Layer 2 of a small transformer language model trained on English Wikipedia (8 layers, counted from 0, width 128).
A neuron's activation on a vector x is ReLU(gate . x) times (in . x), where the dot is the dot product.
The model reads these tokens: " " "5" " |" " " "4" " |" " " "2" "2" " |" " " "1" "3" " |"

The vector x that enters this layer's MLP at each token. A number n stands for (n - 128) times 0.024.
0 " ": 98, 108, 118, 125, 113, 125, 135, 135, 113, 118, 167, 36, 187, 160, 148, 80, 142, 101, 171, 125, 131, 184, 136, 123, 143, 107, 154, 119, 107, 164, 119, 132, 95, 126, 168, 140, 148, 131, 138, 152, 121, 130, 144, 86, 140, 102, 96, 148, 85, 103, 86, 149, 83, 158, 48, 147, 92, 105, 124, 117, 80, 172, 161, 128, 77, 169, 107, 104, 176, 98, 58, 92, 126, 101, 121, 126, 177, 116, 96, 135, 108, 81, 148, 143, 121, 161, 112, 137, 173, 81, 136, 136, 82, 107, 162, 172, 107, 200, 116, 164, 115, 136, 121, 159, 186, 107, 180, 101, 111, 101, 149, 135, 149, 132, 73, 118, 145, 116, 55, 140, 194, 118, 150, 109, 180, 97, 194, 123
1 "5": 93, 120, 149, 154, 74, 126, 128, 112, 127, 135, 166, 82, 121, 157, 151, 115, 144, 167, 177, 139, 135, 149, 144, 113, 143, 131, 142, 136, 106, 150, 157, 155, 121, 69, 131, 163, 147, 110, 147, 89, 148, 111, 157, 104, 65, 122, 192, 165, 125, 125, 101, 193, 68, 115, 110, 146, 129, 99, 137, 101, 71, 180, 109, 158, 69, 112, 83, 115, 151, 64, 94, 70, 138, 131, 134, 107, 130, 84, 152, 126, 126, 117, 143, 139, 112, 143, 50, 111, 128, 109, 128, 134, 119, 108, 127, 160, 68, 196, 174, 164, 87, 123, 111, 101, 123, 99, 171, 83, 132, 120, 160, 183, 173, 164, 131, 137, 108, 108, 102, 109, 208, 99, 127, 156, 193, 135, 210, 167
2 " |": 108, 149, 124, 136, 114, 108, 105, 123, 109, 136, 146, 131, 123, 128, 148, 122, 160, 92, 181, 177, 119, 157, 150, 172, 142, 150, 145, 171, 172, 137, 104, 176, 126, 145, 202, 144, 152, 87, 68, 154, 146, 125, 187, 25, 115, 98, 145, 179, 142, 133, 91, 142, 112, 142, 159, 143, 116, 93, 145, 130, 96, 190, 91, 136, 71, 117, 83, 76, 104, 108, 59, 129, 174, 183, 128, 140, 149, 94, 131, 136, 141, 87, 114, 99, 135, 156, 71, 75, 138, 125, 105, 136, 54, 121, 150, 122, 125, 178, 136, 137, 57, 106, 115, 136, 166, 98, 143, 64, 91, 142, 147, 143, 129, 188, 153, 112, 142, 78, 111, 176, 154, 123, 122, 89, 159, 86, 160, 132
3 " ": 135, 114, 147, 127, 84, 110, 135, 149, 121, 115, 167, 61, 217, 161, 150, 125, 125, 131, 161, 93, 101, 196, 118, 144, 160, 108, 166, 132, 112, 164, 116, 134, 97, 135, 169, 135, 88, 130, 112, 157, 127, 141, 150, 94, 150, 106, 80, 142, 73, 125, 80, 146, 129, 144, 51, 101, 114, 111, 100, 143, 103, 166, 131, 156, 61, 159, 123, 105, 153, 83, 84, 124, 133, 117, 114, 144, 177, 149, 90, 126, 108, 125, 134, 147, 132, 161, 113, 117, 192, 83, 117, 141, 61, 99, 154, 154, 116, 197, 105, 159, 93, 125, 128, 145, 192, 73, 146, 69, 116, 104, 171, 148, 171, 136, 84, 106, 156, 83, 51, 142, 195, 107, 147, 121, 154, 123, 199, 116
4 "4": 120, 146, 164, 171, 84, 98, 128, 118, 127, 148, 177, 79, 122, 160, 126, 134, 139, 179, 171, 128, 134, 157, 157, 106, 168, 128, 163, 140, 132, 123, 161, 145, 102, 89, 150, 148, 154, 115, 115, 94, 165, 130, 146, 83, 114, 142, 184, 164, 148, 150, 104, 184, 95, 130, 139, 140, 139, 109, 147, 97, 62, 170, 118, 147, 50, 123, 134, 104, 176, 69, 105, 86, 131, 157, 97, 118, 151, 103, 157, 124, 141, 112, 163, 156, 155, 145, 54, 124, 134, 99, 110, 129, 116, 91, 115, 143, 101, 213, 159, 176, 102, 84, 129, 120, 132, 100, 153, 92, 150, 114, 144, 160, 162, 153, 123, 124, 114, 125, 91, 124, 217, 95, 106, 146, 209, 168, 239, 158
5 " |": 102, 154, 123, 136, 115, 112, 101, 120, 114, 132, 151, 131, 132, 133, 143, 119, 161, 89, 185, 179, 130, 158, 147, 188, 146, 153, 148, 173, 168, 135, 104, 173, 125, 145, 203, 143, 145, 84, 64, 152, 147, 125, 175, 29, 115, 103, 141, 175, 138, 135, 106, 133, 109, 144, 162, 141, 112, 97, 148, 136, 100, 189, 82, 145, 59, 117, 95, 73, 107, 107, 64, 131, 178, 185, 125, 133, 151, 86, 134, 137, 140, 93, 122, 94, 136, 153, 74, 83, 129, 118, 95, 144, 54, 123, 145, 121, 139, 177, 136, 141, 66, 99, 118, 142, 153, 95, 149, 60, 93, 135, 149, 162, 138, 188, 157, 109, 142, 89, 110, 180, 160, 116, 126, 89, 159, 90, 174, 137
6 " ": 132, 124, 150, 128, 89, 120, 133, 144, 124, 96, 170, 74, 225, 166, 147, 127, 122, 125, 163, 97, 112, 194, 119, 158, 159, 108, 173, 127, 110, 170, 115, 133, 97, 133, 174, 140, 82, 132, 104, 153, 126, 142, 143, 96, 144, 107, 73, 138, 70, 121, 94, 144, 126, 140, 56, 106, 112, 110, 112, 147, 112, 165, 120, 157, 51, 160, 132, 100, 142, 86, 88, 127, 138, 119, 111, 146, 179, 145, 90, 126, 105, 130, 140, 141, 131, 156, 116, 125, 184, 82, 109, 149, 56, 95, 156, 151, 128, 198, 109, 166, 94, 117, 130, 152, 182, 74, 148, 66, 115, 105, 169, 164, 180, 136, 96, 105, 150, 97, 52, 147, 203, 105, 152, 121, 158, 129, 210, 118
7 "2": 121, 134, 132, 190, 88, 96, 132, 106, 101, 125, 173, 88, 102, 167, 101, 147, 118, 131, 197, 151, 123, 205, 122, 155, 160, 134, 171, 114, 118, 169, 112, 150, 96, 95, 164, 158, 143, 128, 91, 95, 160, 98, 130, 121, 112, 111, 118, 106, 122, 124, 116, 152, 94, 113, 109, 134, 138, 103, 115, 81, 62, 172, 153, 125, 16, 89, 161, 124, 183, 76, 99, 71, 154, 176, 90, 130, 153, 104, 139, 110, 107, 150, 140, 127, 125, 136, 107, 128, 156, 99, 107, 138, 133, 92, 138, 134, 65, 172, 126, 157, 101, 99, 139, 139, 120, 92, 183, 90, 136, 141, 195, 151, 163, 129, 100, 106, 110, 133, 113, 161, 156, 120, 125, 168, 184, 175, 244, 142
8 "2": 139, 144, 141, 209, 85, 89, 130, 132, 112, 108, 184, 134, 158, 146, 147, 161, 131, 138, 182, 136, 98, 169, 134, 125, 148, 122, 159, 129, 122, 107, 106, 159, 94, 90, 171, 189, 160, 114, 112, 120, 142, 118, 145, 131, 52, 127, 133, 108, 116, 135, 115, 167, 70, 111, 124, 133, 135, 96, 134, 93, 67, 164, 106, 144, 28, 102, 125, 142, 166, 62, 99, 99, 165, 187, 95, 146, 133, 113, 108, 88, 113, 157, 124, 135, 122, 142, 105, 95, 142, 113, 108, 142, 158, 120, 123, 109, 70, 209, 168, 172, 57, 96, 88, 136, 150, 46, 172, 77, 159, 147, 170, 140, 158, 137, 112, 126, 116, 130, 123, 141, 174, 150, 109, 131, 167, 203, 249, 165
9 " |": 107, 152, 122, 138, 119, 120, 101, 126, 120, 110, 150, 142, 148, 131, 146, 135, 146, 94, 173, 171, 122, 165, 140, 176, 147, 150, 155, 174, 165, 127, 103, 172, 122, 147, 199, 144, 130, 87, 58, 155, 150, 136, 181, 40, 107, 108, 134, 168, 122, 132, 106, 143, 116, 148, 161, 131, 127, 94, 151, 141, 106, 186, 77, 151, 61, 117, 88, 79, 101, 110, 72, 139, 179, 189, 125, 139, 151, 101, 116, 138, 140, 104, 111, 91, 132, 144, 76, 78, 134, 120, 97, 132, 61, 120, 138, 118, 140, 182, 140, 140, 54, 100, 108, 135, 160, 80, 144, 61, 93, 140, 148, 161, 151, 187, 160, 112, 146, 86, 120, 179, 164, 120, 123, 87, 149, 101, 166, 132
10 " ": 125, 116, 144, 128, 83, 127, 122, 156, 130, 94, 169, 57, 224, 159, 148, 129, 108, 116, 171, 95, 127, 205, 108, 157, 168, 102, 170, 129, 97, 183, 134, 105, 91, 141, 155, 131, 69, 130, 96, 138, 129, 148, 144, 104, 170, 105, 63, 136, 93, 122, 100, 148, 152, 156, 55, 108, 106, 120, 124, 152, 112, 151, 131, 164, 62, 155, 142, 107, 151, 79, 111, 143, 136, 105, 112, 138, 181, 154, 93, 139, 100, 131, 142, 132, 127, 151, 117, 124, 182, 82, 115, 142, 42, 97, 147, 164, 125, 186, 102, 160, 105, 117, 136, 152, 186, 63, 141, 74, 113, 96, 177, 162, 201, 135, 85, 106, 147, 93, 58, 138, 203, 85, 143, 117, 141, 127, 213, 116
11 "1": 119, 172, 130, 189, 86, 126, 122, 108, 84, 127, 171, 117, 119, 184, 70, 125, 112, 134, 168, 142, 140, 218, 109, 144, 134, 108, 187, 127, 118, 156, 147, 129, 122, 124, 186, 128, 123, 128, 103, 75, 166, 95, 142, 108, 185, 105, 143, 166, 129, 160, 144, 135, 138, 115, 96, 105, 150, 102, 132, 129, 89, 137, 145, 128, 40, 117, 135, 122, 202, 80, 103, 71, 174, 149, 106, 128, 155, 98, 109, 121, 102, 129, 148, 128, 140, 148, 123, 131, 158, 130, 142, 167, 124, 121, 129, 145, 60, 169, 115, 147, 90, 112, 129, 130, 136, 105, 137, 101, 128, 135, 177, 164, 150, 156, 95, 112, 87, 138, 95, 98, 214, 91, 116, 175, 217, 172, 219, 116
12 "3": 148, 164, 157, 183, 75, 93, 132, 130, 160, 104, 199, 106, 145, 158, 154, 133, 152, 143, 172, 105, 146, 142, 119, 178, 148, 142, 144, 133, 148, 117, 139, 139, 94, 81, 177, 176, 167, 103, 102, 100, 136, 118, 157, 86, 85, 134, 164, 122, 134, 141, 135, 178, 90, 121, 152, 125, 118, 101, 147, 125, 73, 184, 81, 135, 30, 125, 118, 105, 156, 72, 101, 95, 143, 175, 103, 109, 143, 112, 155, 95, 134, 129, 137, 162, 122, 138, 80, 112, 151, 127, 126, 153, 135, 102, 119, 126, 104, 215, 155, 186, 72, 78, 135, 104, 133, 68, 154, 59, 170, 114, 133, 135, 166, 165, 114, 128, 106, 132, 108, 129, 207, 138, 96, 157, 183, 176, 234, 166
13 " |": 120, 153, 126, 136, 121, 120, 105, 119, 123, 104, 140, 140, 145, 138, 146, 132, 153, 96, 165, 163, 129, 163, 141, 182, 150, 152, 152, 182, 169, 127, 100, 172, 124, 145, 204, 156, 133, 87, 64, 159, 154, 134, 184, 35, 111, 106, 132, 168, 122, 137, 96, 146, 112, 143, 167, 133, 128, 90, 151, 150, 105, 186, 70, 153, 58, 116, 89, 74, 102, 113, 68, 139, 177, 195, 127, 139, 150, 94, 121, 137, 149, 106, 114, 93, 130, 142, 78, 70, 138, 121, 95, 140, 70, 128, 141, 114, 142, 192, 137, 140, 56, 99, 108, 132, 153, 87, 142, 58, 98, 153, 148, 159, 140, 188, 163, 109, 146, 90, 114, 183, 167, 131, 126, 94, 145, 101, 159, 128

Each question shows the input weights of one neuron of the MLP. A number n stands for (n - 128) times 0.0086.

n302 gate: 112, 114, 129, 172, 112, 159, 82, 77, 147, 111, 147, 131, 141, 113, 134, 78, 118, 174, 88, 108, 138, 105, 116, 138, 81, 148, 127, 157, 159, 129, 139, 156, 125, 143, 149, 178, 122, 103, 137, 157, 149, 127, 137, 157, 133, 116, 108, 137, 106, 131, 207, 159, 149, 156, 126, 106, 98, 112, 121, 138, 109, 145, 72, 115, 131, 82, 141, 140, 109, 133, 166, 118, 106, 145, 93, 122, 119, 118, 115, 119, 126, 127, 135, 137, 102, 155, 150, 139, 100, 178, 122, 80, 96, 160, 116, 110, 139, 182, 100, 129, 153, 134, 127, 71, 127, 153, 135, 128, 144, 118, 158, 131, 152, 124, 165, 127, 130, 153, 163, 110, 137, 170, 150, 143, 87, 146, 134, 114
n302 in: 136, 133, 129, 128, 122, 134, 122, 145, 118, 117, 133, 165, 132, 149, 154, 132, 139, 124, 123, 152, 103, 76, 137, 116, 116, 132, 124, 88, 114, 120, 145, 159, 71, 152, 112, 144, 123, 160, 128, 148, 140, 118, 144, 76, 73, 141, 111, 96, 108, 129, 132, 171, 105, 124, 131, 127, 127, 110, 129, 113, 176, 122, 119, 132, 126, 136, 136, 113, 112, 93, 104, 125, 150, 105, 97, 133, 135, 165, 80, 169, 143, 145, 126, 134, 155, 129, 133, 109, 105, 85, 107, 144, 109, 90, 72, 142, 160, 124, 143, 117, 94, 142, 121, 122, 136, 104, 171, 141, 100, 104, 103, 154, 124, 129, 118, 116, 128, 125, 156, 100, 138, 169, 77, 142, 121, 81, 120, 139
On which token does it fire most? 12 "3"

n86 gate: 115, 141, 101, 137, 127, 106, 101, 150, 140, 146, 114, 102, 91, 80, 178, 114, 169, 116, 130, 115, 115, 120, 122, 153, 125, 87, 151, 132, 154, 162, 138, 131, 158, 114, 70, 119, 105, 145, 115, 132, 108, 135, 152, 131, 177, 152, 122, 93, 121, 164, 155, 146, 153, 105, 131, 110, 103, 157, 137, 142, 125, 159, 131, 123, 135, 82, 137, 132, 140, 98, 136, 138, 151, 101, 176, 125, 135, 152, 143, 108, 106, 95, 132, 173, 103, 129, 137, 115, 115, 170, 136, 150, 148, 99, 84, 119, 156, 140, 146, 115, 144, 122, 158, 136, 109, 117, 111, 103, 92, 100, 158, 112, 147, 115, 134, 143, 103, 133, 184, 132, 120, 147, 138, 134, 122, 125, 133, 159
n86 in: 155, 118, 186, 151, 129, 101, 132, 109, 120, 101, 192, 127, 153, 162, 96, 116, 115, 135, 121, 119, 152, 137, 141, 96, 129, 177, 148, 97, 124, 118, 106, 124, 127, 123, 162, 130, 175, 123, 124, 102, 116, 141, 150, 129, 104, 131, 168, 130, 121, 121, 122, 118, 140, 145, 119, 123, 138, 142, 116, 125, 96, 160, 127, 104, 111, 136, 119, 117, 96, 163, 112, 152, 136, 131, 107, 145, 109, 131, 125, 132, 139, 141, 149, 138, 105, 95, 96, 121, 116, 80, 158, 127, 123, 181, 169, 139, 112, 100, 119, 146, 115, 146, 141, 164, 149, 132, 113, 175, 124, 163, 114, 113, 109, 132, 137, 126, 138, 127, 104, 134, 135, 124, 124, 150, 126, 125, 114, 76
On which token does it fire most? 12 "3"

n210 gate: 142, 100, 137, 104, 99, 140, 164, 116, 123, 132, 166, 113, 175, 144, 107, 134, 152, 142, 119, 135, 114, 111, 140, 165, 128, 155, 124, 177, 88, 135, 111, 113, 141, 217, 98, 152, 151, 141, 119, 118, 104, 93, 137, 152, 147, 109, 138, 136, 126, 121, 114, 125, 136, 129, 124, 156, 133, 139, 54, 94, 170, 156, 150, 165, 127, 143, 138, 114, 146, 106, 116, 181, 123, 135, 126, 182, 115, 107, 91, 166, 103, 126, 124, 119, 123, 166, 115, 169, 122, 167, 96, 129, 139, 126, 131, 129, 129, 95, 131, 149, 118, 139, 106, 79, 106, 134, 117, 122, 103, 119, 149, 148, 106, 146, 101, 107, 42, 127, 101, 129, 132, 119, 155, 96, 141, 113, 117, 99
n210 in: 133, 187, 91, 146, 134, 127, 104, 80, 204, 143, 150, 117, 156, 123, 82, 150, 124, 132, 184, 160, 153, 145, 149, 85, 139, 144, 110, 97, 176, 199, 123, 99, 96, 120, 122, 130, 120, 153, 89, 154, 119, 134, 91, 121, 104, 132, 163, 99, 139, 94, 122, 122, 118, 135, 141, 157, 126, 142, 152, 144, 135, 121, 113, 97, 143, 121, 143, 120, 112, 82, 192, 148, 142, 108, 121, 115, 118, 98, 100, 118, 134, 116, 108, 100, 106, 104, 161, 155, 155, 102, 178, 151, 115, 102, 105, 140, 127, 157, 128, 153, 134, 105, 94, 124, 110, 80, 98, 151, 149, 101, 150, 111, 123, 139, 127, 143, 119, 138, 113, 129, 131, 130, 106, 109, 103, 100, 136, 140
On which token does it fire most? 10 " "

n279 gate: 103, 116, 136, 144, 168, 130, 151, 145, 146, 114, 128, 158, 129, 124, 169, 108, 127, 83, 137, 106, 71, 152, 107, 111, 119, 115, 164, 119, 115, 151, 85, 115, 138, 95, 122, 126, 92, 119, 56, 142, 138, 143, 138, 129, 90, 126, 110, 141, 99, 108, 171, 122, 168, 112, 128, 125, 183, 115, 126, 94, 156, 140, 173, 160, 150, 96, 117, 120, 131, 186, 130, 185, 112, 160, 135, 170, 142, 157, 125, 124, 121, 152, 143, 165, 132, 139, 171, 113, 80, 140, 133, 134, 79, 112, 142, 95, 163, 81, 122, 111, 96, 104, 145, 100, 161, 110, 141, 93, 131, 113, 152, 176, 123, 143, 160, 176, 101, 144, 108, 126, 133, 104, 136, 190, 75, 161, 168, 66
n279 in: 107, 145, 86, 84, 117, 63, 136, 108, 142, 100, 126, 100, 158, 110, 126, 131, 112, 169, 91, 142, 116, 143, 120, 137, 120, 113, 136, 85, 147, 136, 112, 149, 157, 134, 111, 121, 160, 132, 136, 88, 103, 83, 167, 122, 121, 137, 108, 169, 127, 90, 140, 157, 158, 104, 165, 154, 108, 140, 113, 93, 119, 154, 134, 163, 137, 142, 123, 136, 117, 164, 130, 135, 131, 116, 115, 170, 110, 128, 50, 115, 143, 77, 143, 158, 163, 158, 115, 120, 146, 50, 101, 107, 132, 78, 115, 98, 141, 110, 133, 136, 160, 173, 101, 132, 95, 104, 116, 97, 120, 162, 126, 143, 98, 160, 117, 140, 119, 154, 102, 126, 132, 121, 81, 149, 199, 98, 99, 128
On which two tokens does it fire most, strongest first? 6 " ", 3 " "

n123 gate: 145, 105, 102, 126, 97, 126, 169, 121, 121, 114, 164, 135, 107, 139, 143, 156, 114, 80, 124, 144, 142, 130, 139, 126, 135, 144, 125, 110, 110, 146, 135, 137, 159, 138, 176, 139, 128, 163, 117, 156, 149, 158, 141, 156, 109, 134, 117, 83, 135, 120, 106, 124, 119, 125, 152, 131, 145, 108, 129, 104, 116, 87, 113, 122, 121, 151, 164, 132, 146, 117, 137, 166, 204, 123, 131, 136, 123, 117, 164, 116, 105, 121, 117, 128, 128, 136, 108, 115, 113, 121, 155, 134, 160, 141, 171, 143, 154, 156, 141, 94, 130, 145, 151, 137, 129, 121, 99, 122, 164, 141, 101, 104, 149, 153, 98, 138, 142, 151, 131, 124, 110, 159, 148, 99, 124, 197, 119, 96
n123 in: 149, 115, 131, 138, 110, 140, 162, 152, 83, 111, 120, 120, 105, 122, 144, 134, 124, 198, 148, 120, 94, 134, 139, 157, 113, 121, 170, 110, 118, 151, 108, 117, 154, 152, 157, 138, 104, 122, 120, 63, 108, 139, 156, 94, 132, 141, 137, 106, 140, 101, 131, 147, 105, 125, 111, 114, 132, 156, 100, 94, 133, 125, 103, 127, 122, 120, 116, 131, 105, 153, 135, 117, 87, 141, 120, 122, 137, 89, 140, 158, 138, 149, 127, 114, 174, 147, 129, 105, 143, 121, 136, 143, 72, 145, 70, 114, 146, 137, 107, 120, 93, 136, 132, 126, 123, 115, 128, 111, 143, 136, 125, 130, 118, 105, 140, 144, 138, 98, 93, 123, 102, 130, 121, 95, 124, 109, 112, 134
On which token does it fire most, and how strongly? 8 "2", at about 1.3

n131 gate: 125, 98, 102, 160, 145, 102, 113, 184, 91, 104, 121, 148, 139, 95, 136, 128, 143, 179, 128, 172, 134, 100, 147, 115, 133, 154, 142, 182, 93, 102, 107, 118, 152, 136, 138, 136, 104, 136, 121, 147, 133, 118, 134, 153, 114, 138, 154, 116, 87, 132, 161, 184, 121, 110, 91, 116, 123, 101, 142, 137, 105, 174, 177, 124, 143, 118, 120, 103, 135, 122, 118, 113, 92, 107, 107, 126, 144, 149, 161, 124, 126, 118, 146, 136, 120, 110, 111, 92, 108, 97, 119, 135, 100, 107, 114, 131, 138, 162, 105, 132, 108, 106, 135, 150, 107, 132, 84, 138, 136, 125, 119, 118, 131, 123, 160, 132, 100, 151, 173, 110, 124, 132, 128, 140, 115, 162, 138, 132
n131 in: 118, 117, 130, 118, 99, 144, 68, 133, 131, 142, 143, 147, 113, 151, 127, 147, 166, 135, 109, 101, 143, 107, 116, 167, 121, 124, 117, 161, 87, 141, 110, 119, 122, 123, 122, 150, 102, 147, 170, 109, 122, 113, 110, 111, 146, 99, 184, 129, 99, 136, 93, 148, 144, 122, 118, 139, 114, 140, 109, 144, 104, 119, 114, 139, 134, 135, 85, 139, 108, 156, 139, 145, 105, 147, 105, 113, 96, 149, 107, 89, 154, 124, 153, 111, 143, 163, 138, 112, 142, 141, 142, 155, 107, 112, 103, 85, 122, 145, 139, 113, 115, 119, 143, 110, 124, 122, 119, 105, 151, 82, 86, 124, 103, 96, 144, 103, 136, 125, 104, 106, 130, 157, 125, 121, 117, 162, 127, 156
On which three tokens does it fire most, strongest first? 12 "3", 1 "5", 4 "4"

n309 gate: 113, 92, 154, 139, 101, 134, 131, 146, 92, 129, 114, 152, 167, 123, 114, 121, 148, 113, 97, 173, 131, 133, 134, 153, 93, 182, 107, 121, 90, 102, 166, 148, 119, 117, 135, 71, 107, 123, 120, 119, 135, 121, 106, 159, 141, 127, 103, 125, 128, 100, 152, 135, 112, 167, 118, 114, 160, 154, 139, 154, 157, 151, 167, 112, 121, 109, 121, 141, 78, 161, 109, 118, 149, 175, 109, 140, 117, 162, 128, 124, 121, 125, 164, 144, 134, 157, 115, 127, 140, 147, 122, 134, 149, 136, 167, 159, 127, 144, 157, 123, 99, 136, 136, 103, 124, 136, 96, 82, 152, 174, 125, 106, 132, 135, 111, 124, 125, 135, 133, 133, 134, 124, 96, 135, 125, 127, 158, 118
n309 in: 169, 118, 143, 123, 126, 101, 147, 146, 103, 125, 97, 151, 143, 165, 141, 141, 122, 101, 134, 150, 144, 133, 130, 102, 108, 122, 162, 177, 134, 107, 116, 134, 124, 92, 116, 164, 156, 138, 114, 133, 134, 124, 163, 98, 74, 155, 151, 121, 151, 151, 147, 125, 140, 113, 137, 134, 136, 112, 109, 117, 134, 128, 88, 138, 132, 149, 127, 131, 116, 114, 133, 131, 113, 110, 131, 151, 150, 129, 72, 115, 151, 131, 97, 82, 116, 121, 127, 148, 124, 127, 114, 82, 130, 154, 134, 131, 119, 127, 114, 121, 158, 112, 138, 118, 145, 154, 107, 114, 118, 132, 132, 146, 143, 110, 127, 130, 132, 148, 131, 135, 124, 114, 160, 73, 185, 107, 89, 110
On which token does it fire most? 9 " |"

n109 gate: 134, 98, 126, 99, 143, 126, 141, 92, 151, 123, 156, 116, 146, 117, 137, 72, 125, 185, 154, 162, 142, 119, 154, 129, 121, 151, 150, 93, 138, 179, 170, 127, 157, 131, 163, 168, 146, 147, 131, 153, 105, 125, 147, 127, 135, 118, 113, 139, 104, 113, 141, 121, 79, 107, 158, 109, 141, 127, 131, 124, 88, 123, 151, 148, 96, 132, 113, 105, 116, 153, 90, 122, 92, 152, 123, 142, 126, 131, 97, 148, 110, 151, 122, 130, 137, 163, 160, 125, 127, 104, 132, 147, 123, 143, 99, 137, 170, 107, 119, 155, 152, 129, 166, 175, 107, 112, 141, 127, 135, 146, 96, 123, 115, 96, 120, 133, 127, 133, 136, 138, 118, 105, 136, 143, 156, 135, 120, 127
n109 in: 154, 122, 144, 112, 118, 123, 131, 114, 150, 148, 134, 143, 127, 150, 111, 112, 117, 143, 113, 123, 115, 111, 135, 133, 94, 110, 193, 127, 152, 95, 96, 125, 108, 120, 129, 115, 159, 112, 129, 115, 123, 102, 144, 117, 158, 132, 99, 152, 146, 117, 175, 149, 106, 132, 105, 134, 75, 125, 145, 121, 126, 138, 104, 89, 94, 117, 137, 120, 146, 164, 140, 122, 139, 80, 105, 154, 135, 125, 110, 106, 108, 147, 154, 118, 101, 136, 129, 130, 145, 130, 104, 95, 133, 137, 176, 87, 134, 154, 147, 107, 138, 150, 136, 146, 162, 109, 131, 137, 112, 130, 140, 102, 143, 145, 142, 112, 140, 152, 155, 120, 106, 130, 136, 132, 128, 142, 128, 126
On which token does it fire most? 0 " "

n295 gate: 115, 98, 110, 98, 129, 137, 112, 175, 130, 103, 182, 145, 125, 120, 159, 161, 138, 116, 142, 105, 142, 114, 92, 127, 119, 189, 144, 120, 124, 118, 78, 113, 164, 129, 164, 120, 83, 124, 195, 164, 154, 153, 115, 159, 154, 158, 152, 112, 120, 120, 70, 131, 119, 111, 89, 107, 127, 111, 149, 127, 135, 129, 114, 107, 132, 112, 127, 101, 147, 128, 115, 135, 114, 115, 132, 125, 126, 169, 162, 121, 129, 123, 113, 111, 126, 134, 110, 127, 111, 112, 118, 138, 139, 165, 79, 151, 144, 150, 131, 124, 85, 67, 150, 133, 114, 114, 167, 160, 108, 111, 153, 136, 108, 96, 138, 137, 120, 178, 86, 146, 148, 101, 118, 116, 132, 110, 94, 127
n295 in: 115, 134, 134, 138, 173, 125, 140, 108, 134, 155, 120, 141, 141, 102, 83, 102, 86, 115, 140, 135, 103, 94, 144, 145, 130, 164, 149, 125, 127, 139, 124, 115, 125, 120, 137, 134, 128, 115, 118, 113, 95, 109, 140, 118, 133, 157, 130, 95, 101, 72, 117, 112, 128, 79, 142, 144, 166, 119, 93, 142, 152, 151, 143, 150, 109, 117, 147, 85, 139, 66, 160, 115, 121, 112, 159, 141, 97, 137, 159, 157, 124, 118, 127, 107, 133, 136, 129, 123, 93, 77, 122, 114, 103, 125, 84, 151, 129, 154, 108, 150, 120, 134, 134, 126, 148, 138, 143, 144, 124, 127, 139, 135, 104, 131, 137, 108, 139, 125, 119, 130, 136, 166, 72, 109, 111, 125, 143, 119
On which token does it fire most, and how strongly? 6 " ", at about 0.65

n238 gate: 119, 121, 134, 93, 156, 123, 122, 110, 114, 108, 144, 154, 118, 140, 127, 145, 152, 77, 189, 168, 135, 107, 102, 153, 110, 131, 105, 135, 94, 169, 108, 119, 129, 113, 117, 184, 99, 58, 103, 130, 149, 127, 106, 96, 132, 137, 98, 132, 79, 64, 145, 144, 130, 111, 121, 179, 113, 128, 123, 120, 118, 131, 115, 89, 106, 120, 149, 113, 113, 140, 168, 98, 112, 127, 162, 162, 124, 133, 112, 138, 172, 132, 146, 81, 152, 94, 129, 139, 77, 127, 136, 94, 108, 154, 114, 128, 107, 131, 119, 111, 132, 100, 167, 149, 141, 144, 189, 172, 133, 115, 96, 132, 146, 147, 143, 99, 165, 119, 132, 150, 116, 158, 142, 163, 155, 138, 121, 122
n238 in: 131, 129, 141, 141, 126, 147, 127, 169, 129, 108, 103, 116, 124, 120, 119, 98, 63, 123, 164, 126, 110, 113, 164, 144, 117, 87, 101, 140, 79, 165, 88, 124, 135, 117, 142, 113, 114, 81, 109, 139, 62, 124, 127, 110, 128, 121, 123, 145, 160, 164, 132, 144, 117, 135, 160, 147, 136, 110, 129, 143, 115, 141, 136, 153, 125, 76, 160, 128, 131, 151, 103, 165, 107, 118, 175, 148, 127, 123, 140, 95, 89, 100, 125, 150, 129, 123, 102, 143, 127, 133, 116, 109, 144, 112, 100, 103, 95, 149, 129, 89, 159, 160, 141, 179, 87, 111, 128, 162, 131, 132, 140, 108, 111, 128, 138, 155, 102, 110, 88, 78, 156, 126, 115, 115, 108, 142, 187, 108
On which token does it fire most, and how strongly? 7 "2", at about 2

n318 gate: 113, 136, 134, 126, 134, 126, 115, 124, 108, 115, 119, 131, 129, 121, 130, 101, 137, 151, 125, 147, 100, 134, 138, 130, 92, 137, 125, 119, 127, 148, 149, 84, 135, 110, 129, 123, 111, 153, 130, 115, 135, 121, 114, 132, 117, 129, 131, 136, 126, 138, 134, 118, 131, 128, 134, 133, 120, 94, 139, 134, 80, 153, 138, 116, 138, 138, 120, 175, 126, 135, 144, 93, 114, 123, 131, 119, 126, 147, 107, 116, 124, 135, 143, 150, 150, 120, 101, 143, 150, 146, 141, 140, 166, 128, 120, 119, 149, 103, 120, 138, 116, 106, 104, 139, 129, 147, 139, 120, 120, 119, 106, 109, 101, 151, 126, 123, 153, 116, 136, 130, 147, 121, 147, 94, 140, 142, 116, 125
n318 in: 107, 144, 117, 121, 128, 109, 108, 118, 118, 109, 122, 114, 128, 118, 129, 112, 148, 146, 116, 124, 114, 122, 132, 144, 118, 135, 115, 116, 120, 155, 137, 120, 118, 115, 127, 140, 113, 151, 137, 137, 130, 121, 128, 132, 133, 142, 136, 142, 139, 133, 128, 107, 135, 137, 130, 124, 136, 96, 136, 130, 124, 137, 142, 98, 127, 126, 110, 158, 133, 141, 157, 90, 133, 134, 140, 114, 139, 135, 120, 108, 126, 124, 145, 137, 134, 108, 124, 141, 133, 136, 131, 135, 137, 143, 140, 114, 142, 106, 107, 161, 117, 119, 109, 136, 127, 113, 163, 114, 124, 130, 121, 122, 104, 130, 131, 128, 136, 131, 118, 128, 139, 119, 157, 87, 128, 138, 113, 151
On which token does it fire most? 0 " "